Layer 12 of a small transformer language model trained on English Wikipedia (16 layers, counted from 0, width 64).
In attention head 0, each number of a token's query is one row of weights dot the token's vector x plus its bias. The head spreads its attention over the tokens so far by the softmax of query dot key.

Query weights of the head. A number n stands for n times 0.0052.
q0 (bias 0.018): 5 -1 -11 -9 -1 -15 7 -10 7 3 -5 11 12 8 11 -6 -1 -1 -3 -17 -6 14 -7 1 -14 -7 3 -10 -7 3 -4 -5 27 4 10 -10 -15 22 9 -11 -6 -5 14 22 -6 -15 -18 1 -2 -1 -19 -4 -1 -1 -1 2 7 32 -5 -6 2 -9 7 -20
q1 (bias -0.065): -3 -10 -12 5 -1 10 5 -4 7 8 12 -13 0 1 -5 -2 13 -8 6 14 11 11 14 8 5 5 -4 -21 16 -10 8 3 -7 18 -4 -6 0 3 -7 13 -9 6 0 1 7 -6 15 6 -4 2 -15 5 -17 6 3 11 -7 -12 16 -2 6 28 1 12
q2 (bias 0.066): -4 -2 -9 -3 11 5 0 -12 -4 -8 -32 17 14 -2 5 2 0 19 -7 -17 5 -6 -18 -5 -3 1 -3 15 2 8 -15 -1 11 4 14 -6 -13 12 4 -8 16 8 21 -2 7 -12 -28 -9 -1 -12 5 -2 2 -5 -9 -3 24 37 -13 10 -5 -20 10 -6
q3 (bias -0.320): -22 -25 13 -5 -17 11 42 -8 4 36 61 -4 21 19 -8 -16 -22 -27 18 -7 -29 1 24 38 -11 6 6 -15 7 -21 -15 -5 -30 -6 0 -20 4 -12 -12 -6 -20 -27 -23 17 -12 2 12 18 -3 19 -56 8 3 17 0 35 -6 -54 1 -10 -1 39 -34 -7
q4 (bias -0.394): 0 -17 21 4 -5 4 30 6 9 30 12 9 21 -23 -26 2 -2 -21 27 -7 -21 -25 3 11 -34 26 17 -35 -5 -12 -10 -27 14 -11 2 -41 -15 18 -20 16 4 -2 10 -6 -15 -3 -28 -7 -10 26 -11 16 10 41 17 37 16 -8 -8 17 17 -12 -33 -26
q5 (bias -0.641): -23 -43 28 -38 8 -16 62 16 7 55 38 -18 93 -5 -11 -16 -34 -56 61 5 -50 -19 25 21 -66 45 31 -47 -27 -3 15 -27 30 13 -10 -62 17 -1 -23 -11 6 -15 -4 -2 -44 3 -37 52 12 59 -50 31 8 53 22 42 6 -93 25 46 -10 1 -46 -23
q6 (bias -0.379): -21 -26 -17 -5 7 3 30 27 16 14 22 -13 29 8 -10 -24 -10 -21 15 18 -19 0 22 11 -22 4 23 -26 -11 -5 -5 -3 9 -17 -11 -23 6 6 -4 6 -1 -24 -26 11 -23 14 4 18 6 5 -25 25 -7 14 16 9 4 -25 2 -16 6 3 -21 -7
q7 (bias 0.183): 15 -1 -22 21 1 -14 -1 -1 -6 -34 -14 10 -28 -8 9 9 18 19 -28 3 -12 18 -24 -3 20 -43 21 5 9 15 2 24 12 -10 -3 13 5 -27 1 6 -5 -2 -3 11 18 -3 -10 -17 -10 -10 19 -18 -5 -24 -34 -52 22 53 7 4 6 4 10 -9
q8 (bias -0.034): 17 5 14 23 -17 -3 -21 5 10 -1 12 9 -16 -13 -3 13 7 -14 -5 -16 0 -2 -10 22 -4 10 13 -9 -2 -9 4 -15 -5 6 -4 1 14 -7 11 -2 3 -7 -10 1 3 7 -7 -14 5 15 28 9 -1 -28 0 -8 34 -1 -25 7 10 -5 17 -20
q9 (bias -0.008): 9 4 19 -35 8 3 15 13 21 -3 -22 -22 14 15 7 3 -3 12 -3 12 25 8 -10 -10 -17 1 0 12 0 3 1 -1 14 18 -4 9 20 13 3 9 3 -6 8 -11 8 7 1 36 14 -7 1 2 -6 -2 12 -6 9 -25 -6 0 -11 -12 9 -1
q10 (bias -0.081): 5 -2 -3 6 -1 25 1 -18 -7 -1 26 -4 18 12 7 -14 -4 -5 -12 -15 -12 0 -29 2 15 22 11 8 2 -8 22 10 -4 -3 -6 18 -9 -13 -4 7 23 -11 4 11 -4 -17 3 -1 -1 5 10 -7 2 -5 -15 16 -10 17 -10 -9 -20 9 4 5
q11 (bias 0.008): 7 -3 12 11 11 11 7 10 23 -1 7 1 -1 4 14 6 25 10 3 -2 12 14 -3 13 0 -3 -6 -8 -18 -7 -24 3 6 1 12 2 -20 1 -18 10 7 19 -3 -9 12 9 3 -24 -12 -1 5 26 6 -18 0 -11 -23 0 13 -33 6 16 26 3
q12 (bias 0.103): -14 6 -2 -7 -20 -2 1 -7 10 -11 -28 -2 -9 -1 -7 6 7 12 23 -6 26 -2 7 -7 23 -4 -14 -3 20 0 0 7 -20 -9 14 -7 2 11 -1 -23 -20 16 7 -7 -7 -16 -4 -7 -3 -7 -4 20 -15 -6 10 -13 -22 16 2 -9 6 9 -15 -1
q13 (bias -0.017): 14 6 -14 10 -10 -6 6 -22 2 3 -10 8 5 -3 12 3 -8 -2 -4 -22 -6 -11 -4 -4 -16 -11 14 -10 5 -14 14 7 -5 13 13 4 0 -2 -8 -12 29 8 11 -17 21 4 6 -23 -13 20 15 0 3 17 -1 23 -4 -1 -3 16 15 -27 18 -1
q14 (bias -0.005): 0 -6 3 -5 -1 -8 4 -4 23 -8 -11 2 -11 -3 4 -7 -1 0 -28 -9 2 -17 -22 -9 23 21 15 4 -9 -22 -3 0 5 4 -5 -16 -8 24 -5 10 3 -7 15 8 0 -10 0 -30 -7 1 -4 -10 -18 2 1 -11 52 -1 19 22 -1 -14 7 -15
q15 (bias 0.133): -1 9 -13 3 2 1 -24 5 -27 3 -28 20 7 -4 -7 -4 10 -6 -14 -10 3 2 27 -12 15 9 -13 -6 1 8 8 15 14 1 13 -2 -2 15 8 6 -10 8 -10 12 1 -6 -3 -11 3 -13 17 -8 -10 -7 6 2 1 7 -15 -1 -11 5 0 24
q16 (bias -0.023): 5 -38 -30 22 19 -1 -11 8 3 -30 9 4 -19 10 -1 -12 -4 11 -5 -2 1 -9 1 -8 -9 8 8 3 -4 7 0 -6 -28 18 -9 14 16 15 -3 -9 1 17 -3 -4 5 2 16 -4 19 17 -9 2 10 9 16 -5 12 23 -20 -17 -5 1 -11 -11
q17 (bias -0.176): 13 7 -1 6 -9 16 27 14 -5 17 7 -15 -15 -8 -8 -25 -4 -16 2 -9 0 1 27 7 31 5 41 7 -15 2 20 21 -30 9 -4 18 15 6 8 -1 -1 -20 5 8 -10 25 6 -6 -6 3 0 -6 -14 9 10 -17 1 -9 -21 14 10 2 -16 -12
q18 (bias -0.039): 2 12 6 -1 -10 -9 7 -24 -6 28 -6 8 -12 3 18 -9 10 7 -18 0 4 -4 7 -7 8 -26 19 -16 -4 -11 -4 25 -3 -8 -8 34 17 -19 -3 8 -37 -16 -5 2 5 8 11 -3 -4 9 -3 1 -6 0 -34 23 -16 -13 2 -1 -4 4 -2 -6
q19 (bias 0.121): 5 -11 26 -22 0 12 -8 5 10 -15 -15 -8 0 4 12 3 5 -6 12 -12 34 -18 7 1 16 -18 -12 -2 21 4 8 1 3 -19 -1 6 4 -2 13 -22 20 -4 -3 -8 2 -13 -2 -20 15 -9 5 -10 -5 -12 25 -7 -4 4 3 -7 6 8 -2 21
q20 (bias 0.102): -3 -9 -13 3 3 6 -5 -25 1 -36 -10 3 -8 8 1 -2 -14 17 9 -2 11 3 -4 -19 2 8 -8 6 -18 5 1 -17 -33 37 7 8 -5 12 27 6 4 2 0 17 7 5 6 -19 5 0 0 -8 -2 5 7 17 23 3 4 -10 9 11 -17 -8
q21 (bias 0.006): 5 -18 21 6 3 13 0 15 11 -3 -17 -8 -9 5 -23 3 -5 10 -20 -3 6 0 3 -16 -16 7 -23 -18 31 -2 -17 1 11 -11 17 2 8 -6 6 4 -6 18 6 -16 11 9 -6 18 26 1 -1 18 12 11 2 9 -3 8 20 2 -7 11 16 -3
q22 (bias -0.170): 9 5 -8 -12 -17 8 15 4 14 -3 20 3 -5 -13 -6 -17 -4 -4 15 14 8 -9 11 9 -2 -6 1 -6 -9 10 2 -10 -17 4 18 20 0 12 -12 11 -7 -22 -4 -7 -8 -9 -1 12 9 14 -16 -10 6 -9 -9 -1 25 -10 12 -8 1 -10 2 -17
q23 (bias 0.019): -4 3 -14 12 33 2 11 -4 -15 15 -12 17 5 12 2 13 4 22 -15 9 -18 -2 3 -13 1 1 5 9 16 5 -13 -29 -3 -14 -3 9 5 1 -7 4 -1 4 22 15 -1 1 21 4 -8 7 1 15 -17 10 -20 -11 0 5 -11 -5 17 -2 1 5
q24 (bias -0.043): -6 18 18 -4 -4 -11 18 4 -7 13 20 0 26 15 9 2 -2 -25 -12 -5 -16 -4 -8 -9 16 26 3 5 23 -9 -3 4 9 -26 4 9 -20 -3 4 2 -9 -14 13 0 -16 8 -4 17 2 -18 -5 16 15 -11 -6 6 -12 -21 -1 -1 10 1 -6 -21
q25 (bias 0.058): 24 7 2 17 25 -23 -5 5 -32 -4 1 4 1 32 -11 -16 -7 18 8 1 7 2 14 -5 -2 -9 42 -2 -21 -24 -22 -4 9 6 -14 2 -5 -18 7 0 13 5 7 -6 1 -12 21 4 0 -4 5 -13 -5 3 -7 17 -8 30 -2 3 -19 -48 29 -1
q26 (bias -0.120): 0 1 -9 3 -2 -16 -13 28 -1 14 16 2 0 -6 15 -2 4 11 2 22 -18 9 8 -6 -7 -10 16 -8 -2 -2 6 12 -32 -16 4 7 12 -26 -29 2 -10 -6 -10 -1 -15 10 12 12 -2 4 -7 15 -16 5 -4 -13 -11 11 8 -17 5 -10 5 0
q27 (bias 0.002): -1 33 2 -17 -21 6 5 12 9 13 3 5 12 4 -3 15 -3 0 -13 16 29 -9 8 -8 -8 9 27 -1 11 -9 13 0 9 -15 -7 -4 10 13 5 10 -18 -6 -3 4 -9 -18 8 -3 12 -15 6 3 4 17 -15 -19 -34 -14 7 -6 -3 -10 12 16
q28 (bias 0.049): -20 18 23 -2 6 -4 14 -20 -13 17 -2 -8 14 12 17 -1 10 -7 11 -9 35 -30 -5 14 -10 12 -4 2 10 -26 7 14 -3 -24 2 -2 -12 -11 -1 -16 22 -3 11 10 3 2 2 -8 3 0 25 -8 6 -27 -3 -20 -10 -7 2 -5 0 23 -6 3
q29 (bias 0.058): -17 6 -24 -5 22 -29 -21 8 3 0 0 -8 17 23 9 -14 -7 8 -17 11 5 3 13 -5 1 18 -16 16 -13 5 -9 4 13 4 8 14 -20 11 -2 3 -5 13 -28 19 -18 12 4 -1 4 -5 7 7 12 8 2 16 3 -16 -8 -25 0 7 14 6
q30 (bias 0.184): 6 11 -16 7 -24 6 -8 -5 3 -15 9 -10 -4 -16 -3 20 3 17 -24 3 15 2 2 2 -1 -21 8 12 -4 -2 10 35 -3 -1 2 24 7 3 16 -10 -1 1 -5 6 8 12 -5 -14 1 -7 27 8 22 -12 -21 -4 -14 12 -7 11 -4 9 2 17
q31 (bias -0.013): 7 -4 -8 19 9 -18 -19 7 -5 16 11 -7 -2 17 13 4 -2 -3 -11 18 -8 -19 6 -16 6 -15 15 10 -10 -1 -3 11 15 -5 -17 10 5 -18 -17 2 -12 -14 -1 11 -4 -3 -2 -11 22 -3 -1 19 2 11 -5 9 5 -2 -5 -1 -17 -10 11 -4

Each question shows a short text with each token's key, already scaled and adjusted for position as the last token sees it. A number n stands for n times 0.021.

Then comes the last token's vector x. A number n stands for n times 0.1.

0 " attempt": 17 -19 -24 -4 -62 -38 58 54 0 10 2 9 -14 4 7 -24 -3 -1 -7 -4 6 -1 14 -5 -3 -5 -1 -7 6 -3 -8 -3
1 "ing": 17 2 -30 -11 -66 -40 60 52 6 5 -1 5 -15 1 8 -23 -7 0 -3 -6 0 -1 10 -11 -6 0 -1 -5 1 -4 -9 -10
2 " to": 7 9 -29 -23 -69 -41 57 53 7 5 -5 -5 -15 -1 4 -17 -20 1 7 -2 -2 2 6 -10 -2 -6 -6 2 1 -7 0 -9
3 " produce": -4 11 -23 -23 -72 -45 64 53 9 -1 -8 -1 -19 1 8 -18 -12 0 1 -4 -4 0 10 -13 -3 -6 0 -3 0 -2 -7 -8
4 " its": -11 2 -21 -22 -62 -42 51 47 9 3 -7 -7 -12 1 5 -13 -14 -5 2 -2 -1 2 8 -13 -2 -10 -10 -2 0 -3 -1 -6
5 " own": -10 -16 -19 -21 -50 -43 51 43 7 9 -5 0 -7 3 3 -14 -9 -15 -6 -3 3 12 4 -7 -2 -6 -9 -3 -7 1 -10 -4
6 " arm": 21 -22 -6 6 -17 -48 47 36 -7 23 2 11 -8 -10 -6 -16 -5 -12 -9 -2 4 8 4 1 -2 -3 -4 1 5 12 -8 4
7 "ored": 13 0 -10 -16 -47 -43 45 50 7 3 -5 6 -2 -8 6 -13 -8 3 4 -4 3 -2 16 -3 -10 -5 -2 7 -3 -1 -10 -9
8 " vehicles": 10 15 -9 -9 -47 -52 70 46 -9 11 -17 11 -24 -1 -7 -19 -10 -5 -3 0 2 4 19 -14 -5 -10 -5 -3 8 10 -6 -5
x: 6 27 -42 12 -9 -15 -49 -9 -23 -5 20 -17 -8 2 33 7 13 29 6 -25 3 64 -17 17 4 -11 11 -21 -4 4 19 13 -12 -14 -1 38 11 -20 -1 10 -15 -25 -1 0 11 15 10 -22 13 15 14 -16 5 -27 -17 -36 17 22 7 -9 -20 14 6 5
Which token does the last token look at most? 3 " produce"

0 "uct": 14 -7 -10 4 -52 -39 59 48 -7 18 -3 3 -14 1 2 -22 -16 4 1 -9 -2 1 18 -10 -3 2 -8 -4 8 -6 -8 -9
1 ",": 8 1 -15 -12 -65 -43 57 51 12 6 -9 -6 -19 -1 5 -15 -16 3 5 -3 0 -1 9 -14 -1 -5 -6 4 2 -1 -2 -4
2 " the": 4 9 -18 -12 -60 -42 48 47 3 10 -3 -6 -18 -1 1 -14 -12 -11 0 -5 -3 9 10 -7 5 -4 -7 4 -2 0 -3 -2
3 " establishment": -13 14 -14 -12 -75 -45 63 40 -3 20 -12 13 -19 -5 5 -30 -10 5 -17 8 -9 10 17 1 8 -16 -7 10 8 1 -22 -7
4 " of": -10 1 -15 -24 -72 -46 58 51 11 1 -10 -6 -15 -5 7 -14 -18 3 0 -3 -3 4 6 -12 -1 -9 -5 4 -3 -3 -8 -4
5 " the": -6 -9 -13 -22 -60 -42 46 46 5 4 -6 -6 -13 -6 1 -11 -15 -10 -2 -2 -3 12 8 -8 1 -9 -9 6 -4 1 -3 -2
6 " Office": 6 -11 -7 -8 -52 -46 56 42 -1 18 -15 10 -15 -9 -18 -19 -13 2 -19 7 -14 16 13 -9 -1 -17 -12 -2 6 -1 -16 -11
7 " of": 9 -4 -11 -20 -59 -45 44 49 16 -1 -13 4 -7 -8 5 -12 -17 -5 -17 2 -6 12 1 -19 -9 -12 -10 -1 -6 -6 -13 -9
8 " Justice": 7 14 -2 1 -27 -47 49 44 5 9 -10 13 -4 -16 -17 -9 -12 -11 -15 8 -6 23 8 -21 -14 -16 -12 -10 -2 -5 -9 -12
x: 13 17 -28 10 0 -13 -28 11 -6 31 6 -9 -39 -13 21 7 28 -18 -1 -25 18 46 -1 8 31 -11 -17 -22 -49 -3 -3 -8 -15 -32 20 40 20 -18 -1 -16 -16 15 -17 -10 25 -20 -22 16 46 -8 22 -35 27 -10 -4 -4 20 0 11 8 -5 -11 9 19
Which two tokens does the last token look at most, in order? 4 " of", 7 " of"

0 "ij": 5 -7 -11 -8 -36 -36 57 51 -1 11 -5 -4 -17 -1 -3 -21 -2 -10 2 -11 5 -1 8 -4 -9 11 -7 -18 -3 -8 -9 -13
1 "ek": 12 2 -10 -5 -38 -37 61 49 -7 15 -11 -4 -20 2 -2 -23 -6 -12 0 -9 5 6 10 -4 -8 8 -7 -15 2 -5 -11 -14
2 ")": 3 5 -12 -7 -62 -47 62 50 6 8 -12 -5 -17 -2 5 -20 -16 6 5 -3 1 2 12 -12 0 -3 -7 -2 2 -1 -6 -5
3 "\n": -2 5 -11 -14 -67 -51 62 53 13 0 -6 -5 -17 -2 4 -18 -12 12 4 -6 -3 0 13 -10 0 1 -2 -1 3 -2 -8 1
4 "T": -1 2 -16 -4 -66 -39 57 41 -4 -8 -5 10 1 9 11 -9 -11 5 -10 -7 -8 20 12 -2 5 -4 -20 1 20 -10 -16 -5
5 "om": -9 -3 -10 -4 -45 -40 51 47 -2 2 -1 -1 -6 -4 -7 -9 -20 -10 -10 -6 -19 9 8 4 7 4 -6 -13 9 -13 -10 3
6 "isl": -2 -4 -7 15 -26 -40 35 43 18 0 -2 -14 2 0 1 -9 -7 -7 -11 4 -7 3 -8 2 7 2 -5 -3 4 -3 -12 15
7 "av": 8 3 -2 2 -30 -40 42 48 -2 23 -10 -8 -19 -14 -9 -6 -15 -11 -1 -4 -21 2 -8 0 5 7 8 11 8 0 -17 9
8 " Š": 2 4 7 8 -17 -39 41 51 -3 19 -4 1 -5 -5 -8 5 0 -6 -3 3 -3 -1 2 7 -8 -6 -2 -2 13 -7 5 -3
x: 0 -6 25 18 -25 -14 -39 -6 -8 1 -2 23 -25 -18 40 -13 24 4 -18 14 6 30 -14 0 -23 17 -13 -28 26 -25 6 -6 8 30 -1 39 -8 23 44 16 -17 -19 -13 3 14 -19 -29 15 -51 5 17 -11 -34 -7 -16 10 -9 -8 48 -2 -19 7 12 19
Which token does the last token look at most, and with what share of its attention? 3 "\n", with about 50%

0 " |": 3 -5 -20 -12 -72 -45 61 53 10 1 -7 -8 -15 -3 3 -18 -16 8 7 -2 -3 1 10 -10 1 -2 -2 1 3 -4 -3 0
1 " |": 6 0 -18 -14 -71 -46 61 53 10 1 -7 -8 -15 -3 3 -18 -16 8 7 -2 -3 1 10 -10 1 -2 -2 1 3 -4 -3 0
2 " |": 4 5 -17 -16 -71 -47 61 53 10 1 -7 -8 -15 -3 3 -18 -16 8 7 -2 -3 1 10 -10 1 -2 -2 1 3 -4 -3 0
3 "\n": 1 1 -19 -8 -82 -57 69 52 4 1 -9 -7 -12 -7 2 -26 -14 16 -4 -7 -14 11 17 -11 8 5 -6 -4 5 -12 -21 3
4 "|": -7 1 -13 -19 -68 -49 57 52 14 2 -3 -7 -15 0 1 -15 -15 9 4 1 -2 1 10 -10 0 -1 -5 1 4 -6 -2 -2
5 " FW": 0 -2 -14 -11 -69 -45 57 48 16 11 -14 0 2 -15 -10 -26 -20 10 -10 20 -16 15 13 -23 10 -17 -16 -9 23 -29 -5 -8
6 " |": 4 -8 -18 -18 -64 -44 49 54 13 0 -13 -8 4 -10 -3 -13 -17 -2 -9 16 -11 17 10 -23 -4 -11 -17 -7 7 -16 -3 -7
7 " 11": 7 0 -6 -1 -36 -45 49 49 14 17 -4 2 -4 -14 -12 -10 -10 -3 -9 18 -14 19 6 -28 4 -10 -16 -10 13 -8 -6 -9
8 " |": 9 8 -15 -24 -55 -48 57 59 6 2 -13 -5 4 -10 -4 -13 -3 -3 -11 16 -8 21 7 -14 -5 -12 -9 -12 1 -8 -13 -7
x: 28 20 4 -36 -32 -3 8 -5 5 -12 -12 -7 -15 -3 11 7 -7 2 18 -8 19 71 -16 -1 -25 6 -3 -7 -24 3 -38 4 1 8 -19 25 31 4 47 -26 -15 -4 2 -8 24 3 -16 26 12 -24 -24 3 5 -13 -17 9 3 0 19 -7 3 -4 -3 -6
Which token does the last token look at most? 5 " FW"

0 " Con": 13 -15 -6 -2 -27 -34 40 51 -3 17 4 8 -6 -11 1 -17 -15 -6 -5 4 -1 10 9 -5 -11 -2 -14 -9 6 -5 -1 -14
1 "j": 4 0 -13 -11 -25 -31 44 54 5 10 11 5 -2 6 -3 -14 -2 -2 -3 -5 -1 6 12 -2 -8 -6 -4 -10 9 -17 4 -14
2 "ar": 4 12 -6 -3 -38 -33 52 51 3 9 -13 -9 -8 -7 -2 -16 -14 -7 2 -4 -5 3 -4 -11 -2 2 -3 -6 13 4 -12 -9
3 " (": -4 6 -10 -16 -56 -47 55 51 14 2 -7 -6 -16 -5 4 -15 -11 6 3 -1 1 0 10 -11 -7 -3 -6 -4 0 -2 -2 -3
4 "O": -4 1 -8 -5 -37 -32 41 40 4 3 -1 6 1 1 0 -10 5 -6 -23 1 15 20 9 -16 -8 -19 -25 -16 10 -9 -14 -20
5 "s": 4 -8 -2 -11 -39 -36 53 47 3 4 -1 6 -11 -4 -4 -8 1 -3 -13 -3 3 6 5 -17 -1 -13 -8 -8 2 -12 -14 -16
6 "ij": -5 -3 4 -5 -34 -34 51 50 17 -12 4 -9 -6 2 -6 -10 3 -5 -3 -4 9 -3 -2 -7 -1 10 -6 -22 -2 -16 -20 -10
7 "ek": 7 1 -1 -8 -45 -38 61 46 4 1 -12 -6 -15 3 1 -12 2 -13 -9 -4 2 8 2 -1 -4 16 -9 -7 1 -4 -23 -4
8 ")": 4 7 -10 -4 -52 -48 61 52 -3 18 -18 -4 -19 -6 -4 -15 -13 -2 0 -3 -2 5 9 -11 -2 2 -7 -2 -6 9 -4 -5
x: 6 10 -27 -14 -18 -4 -10 -8 -19 -1 6 -12 11 -4 14 -7 11 -7 23 6 4 82 -14 21 -11 15 15 16 -12 -7 1 34 -9 10 17 27 12 -20 24 16 -19 -30 -33 7 9 -12 9 -7 2 -14 4 -23 -6 -24 -23 -27 -18 -7 1 -7 -6 22 5 1
Which token does the last token look at most? 3 " ("

0 " Swedish": 8 -12 -11 -4 -49 -43 57 45 -8 12 -10 -1 -17 -5 5 -24 -11 -8 2 -5 7 7 11 -10 0 -11 -9 -6 1 3 -16 -8
1 " Social": 16 3 -5 5 -31 -42 47 40 -7 14 -6 5 -13 -10 -1 -23 -10 -17 -4 -7 2 11 6 -5 -4 -7 -16 -6 -1 0 -12 -7
2 " Democratic": 2 12 -6 0 -37 -42 51 47 -4 18 -6 5 -11 -16 -7 -21 -13 -8 0 -1 6 10 10 -9 -7 -5 -11 -9 -10 -4 -9 -12
3 " Party": -13 7 0 6 -41 -47 61 42 -10 24 -13 2 -18 -13 -7 -22 -11 2 -3 -4 0 7 15 -10 -5 -5 -13 -6 -9 4 -12 -4
4 ",": -8 1 -12 -19 -64 -46 57 52 12 5 -9 -6 -20 -3 5 -14 -16 4 5 -2 0 0 8 -13 -2 -4 -6 4 -1 -1 -4 -2
5 " US": -12 -10 -11 -13 -51 -49 56 45 -9 -1 -7 4 -24 -16 -6 -8 -5 -15 -18 -4 -3 5 13 -14 -6 -15 -13 -15 -4 6 -9 -2
6 "SR": 5 -6 -4 -8 -57 -50 62 40 -21 -1 -11 -8 -24 -19 -10 -11 -2 3 -13 -13 -2 -5 18 -8 -6 -18 -12 -10 -6 2 -19 -1
7 ",": 8 -4 -10 -19 -58 -48 51 54 4 2 -12 -7 -22 -11 2 -5 -11 -5 -5 -3 -5 -2 5 -12 -8 -5 -8 2 -12 6 -10 2
8 " British": 18 9 -11 -16 -34 -47 46 53 -9 4 -14 -6 -15 -11 -4 -2 -10 -13 -12 -9 -7 10 5 -9 -3 -12 -11 -10 -13 10 -20 -5
x: -8 14 -17 7 2 29 -5 3 -3 7 0 14 -42 11 9 32 14 3 -5 -13 25 63 4 -5 5 -1 -20 -2 -38 12 1 -23 -25 -9 17 34 -17 14 28 -22 -54 -12 -17 9 -1 3 -6 -5 1 -37 -3 -1 -19 10 -14 -5 17 4 3 14 -19 -23 17 24
Which token does the last token look at most? 7 ","

0 "ania": 6 -9 -12 -3 -52 -43 61 48 -4 12 -15 -11 -20 -4 -3 -26 -13 0 0 -7 -1 3 14 -12 -6 -3 -10 -10 1 1 -9 -12
1 ",": 7 1 -18 -15 -68 -44 58 52 11 4 -9 -8 -18 -2 6 -15 -15 5 6 -2 0 -1 10 -12 -2 -4 -5 4 0 -1 -4 -3
2 " Ang": 10 8 -1 -11 -30 -37 52 43 4 2 10 -7 -6 0 -11 -19 -9 -3 2 -13 -10 -1 -6 -3 12 2 -12 -4 14 -2 -8 -9
3 "ola": -3 11 -4 -1 -41 -42 59 50 -9 0 -16 -3 -14 -11 -3 -3 -1 -26 -6 1 -9 6 4 1 0 -7 -3 3 4 24 -9 5
4 ",": -7 1 -15 -15 -65 -49 58 53 9 7 -13 -9 -19 -5 1 -10 -13 0 2 -2 -4 0 9 -12 -2 -6 -4 4 -5 4 -6 -1
5 " and": -6 -4 -19 -22 -62 -47 56 51 7 7 -14 -5 -17 0 2 -7 -13 0 2 -9 -6 2 6 -12 -3 -6 -5 -1 -7 1 -10 -7
6 " Z": 0 1 -4 -3 -35 -45 58 45 -9 3 -4 8 -13 8 -1 -12 -1 -11 -1 -13 -5 18 5 0 -3 -4 -4 -14 10 -12 -19 -4
7 "amb": 0 1 7 6 -11 -42 48 42 11 1 6 -8 -13 -9 -14 -8 0 -20 1 -14 -17 -6 -13 3 8 8 13 -18 -6 -2 -22 7
8 "ia": 5 5 1 -2 -32 -34 50 44 -6 -7 -11 -3 -11 -15 -8 -1 -2 -22 1 5 -6 -6 3 5 -5 2 -2 1 6 14 -5 -4
x: -4 8 28 28 -24 -12 -65 29 -9 -25 -12 -10 -35 3 11 -23 -1 24 13 -12 17 23 -15 -25 -1 -11 5 43 -8 6 9 31 6 15 14 23 32 -2 0 4 8 2 4 33 3 -7 5 -3 -12 -12 -33 -6 -6 -18 -16 -15 -16 11 22 -22 -45 -6 48 1
Which token does the last token look at most, and with what share of its attention? 4 ",", with about 50%

0 "o": 2 -8 -8 0 -40 -43 61 49 3 9 -12 -6 -13 0 2 -21 -10 -3 3 -4 0 2 13 -12 -6 1 -9 -13 12 2 -6 -8
1 ".": 5 1 -17 -17 -70 -43 59 52 12 2 -8 -5 -15 -2 1 -13 -15 6 7 -3 0 -2 11 -11 0 -2 -1 4 -1 0 -1 -2
2 "\n": 2 2 -12 -10 -71 -53 67 52 11 -5 -9 -4 -15 -3 5 -17 -7 13 -3 -11 -7 2 18 -10 1 6 -3 -6 1 1 -15 8
3 "\n": -3 3 -12 -18 -70 -48 61 53 14 1 -7 -5 -14 -2 6 -15 -15 12 7 -4 -1 0 13 -13 1 -2 -4 5 3 -5 -5 -1
4 "==": -5 -2 -16 -24 -79 -47 55 58 7 -5 -5 -1 -5 -11 3 -12 -11 4 -6 0 -3 0 19 -12 -3 -12 -8 2 1 -7 -2 -6
5 " Over": -13 -10 -17 -16 -63 -42 55 51 1 5 8 17 1 -3 12 -10 -17 6 -7 2 -7 -4 13 -3 -3 -2 -25 3 12 -9 -14 -11
6 "view": 10 -9 -15 -15 -72 -39 54 51 -6 11 -7 3 7 -11 0 -14 -19 1 -26 6 -7 11 22 -3 10 -12 -12 9 8 -4 -8 -1
7 " ==": 11 5 -8 -14 -88 -47 57 51 -4 2 -7 -1 -1 -12 5 -21 -12 17 -19 -2 -8 0 26 -4 2 0 -5 13 -1 -2 -12 5
8 "\n": 0 3 -1 -17 -78 -56 64 55 15 -6 -7 -4 -12 -7 3 -12 -11 14 -3 -3 -2 2 16 -15 2 2 -2 8 1 0 -14 8
x: -2 46 -23 -42 -12 19 16 -27 -4 -15 20 -3 7 -33 -18 26 8 -12 -7 13 22 43 -22 2 11 14 21 8 -25 -8 9 16 11 0 0 39 8 -9 45 6 -11 -25 -2 2 13 -6 -4 -30 -2 -1 2 -41 11 -16 -5 12 19 -15 -12 8 -51 17 -9 -11
Which token does the last token look at most, and with what share of its attention? 4 "==", with about 40%

0 " |": 3 -5 -20 -12 -72 -45 61 53 10 1 -7 -8 -15 -3 3 -18 -16 8 7 -2 -3 1 10 -10 1 -2 -2 1 3 -4 -3 0
1 " CR": 3 0 -15 -2 -74 -49 69 45 -13 1 -13 1 -19 -9 -10 -20 -9 -7 -10 -10 -19 11 15 -14 5 -11 -6 -10 10 -15 -17 -1
2 "O": 2 -3 -11 -1 -53 -31 45 38 -18 -4 -15 -10 -7 -11 -5 3 -8 -12 -8 -2 -8 5 12 -8 -2 -8 -21 -9 1 -3 -19 -2
3 " O": -1 -1 11 14 -19 -37 35 41 -16 9 2 -5 -13 -14 -15 0 -3 -11 0 7 1 5 3 -7 -6 4 -14 -5 8 5 -11 0
4 "g": 0 0 3 0 -8 -38 47 61 7 13 10 14 -18 -8 -11 1 -4 -12 10 -1 -10 0 -8 -8 -2 16 8 -12 -2 -6 -15 -1
5 "n": -3 3 4 2 -12 -30 41 50 23 -7 11 -9 -2 4 -11 6 -1 -17 4 -2 -7 0 -9 16 6 23 0 -9 -5 2 -4 5
6 "j": -1 7 0 0 -45 -32 53 51 8 10 -5 -6 -10 -4 -13 -5 2 -5 0 5 1 1 -7 7 5 20 11 0 10 -3 -10 -2
7 "en": 12 3 -6 0 -36 -39 52 56 -7 15 -10 -7 -20 -9 -14 0 -6 -12 -1 1 -5 1 -6 -4 0 18 13 -1 -4 11 -18 -3
8 " V": -5 5 5 28 -2 -43 45 51 -7 27 -9 3 -18 -9 -8 -1 -1 -22 -8 -5 -12 9 -6 -2 -2 -1 4 -14 1 10 -8 9
x: -16 -3 5 -6 4 8 -58 -29 4 11 -3 2 -26 2 49 24 10 -7 -14 11 12 20 7 31 -33 7 3 -27 8 24 -12 -6 15 39 17 20 -7 10 47 27 -29 -26 -34 1 -1 -35 15 20 9 -1 3 -23 -3 1 -31 -18 -20 1 36 -3 -23 3 -12 3
Which two tokens does the last token look at most, in order? 0 " |", 1 " CR"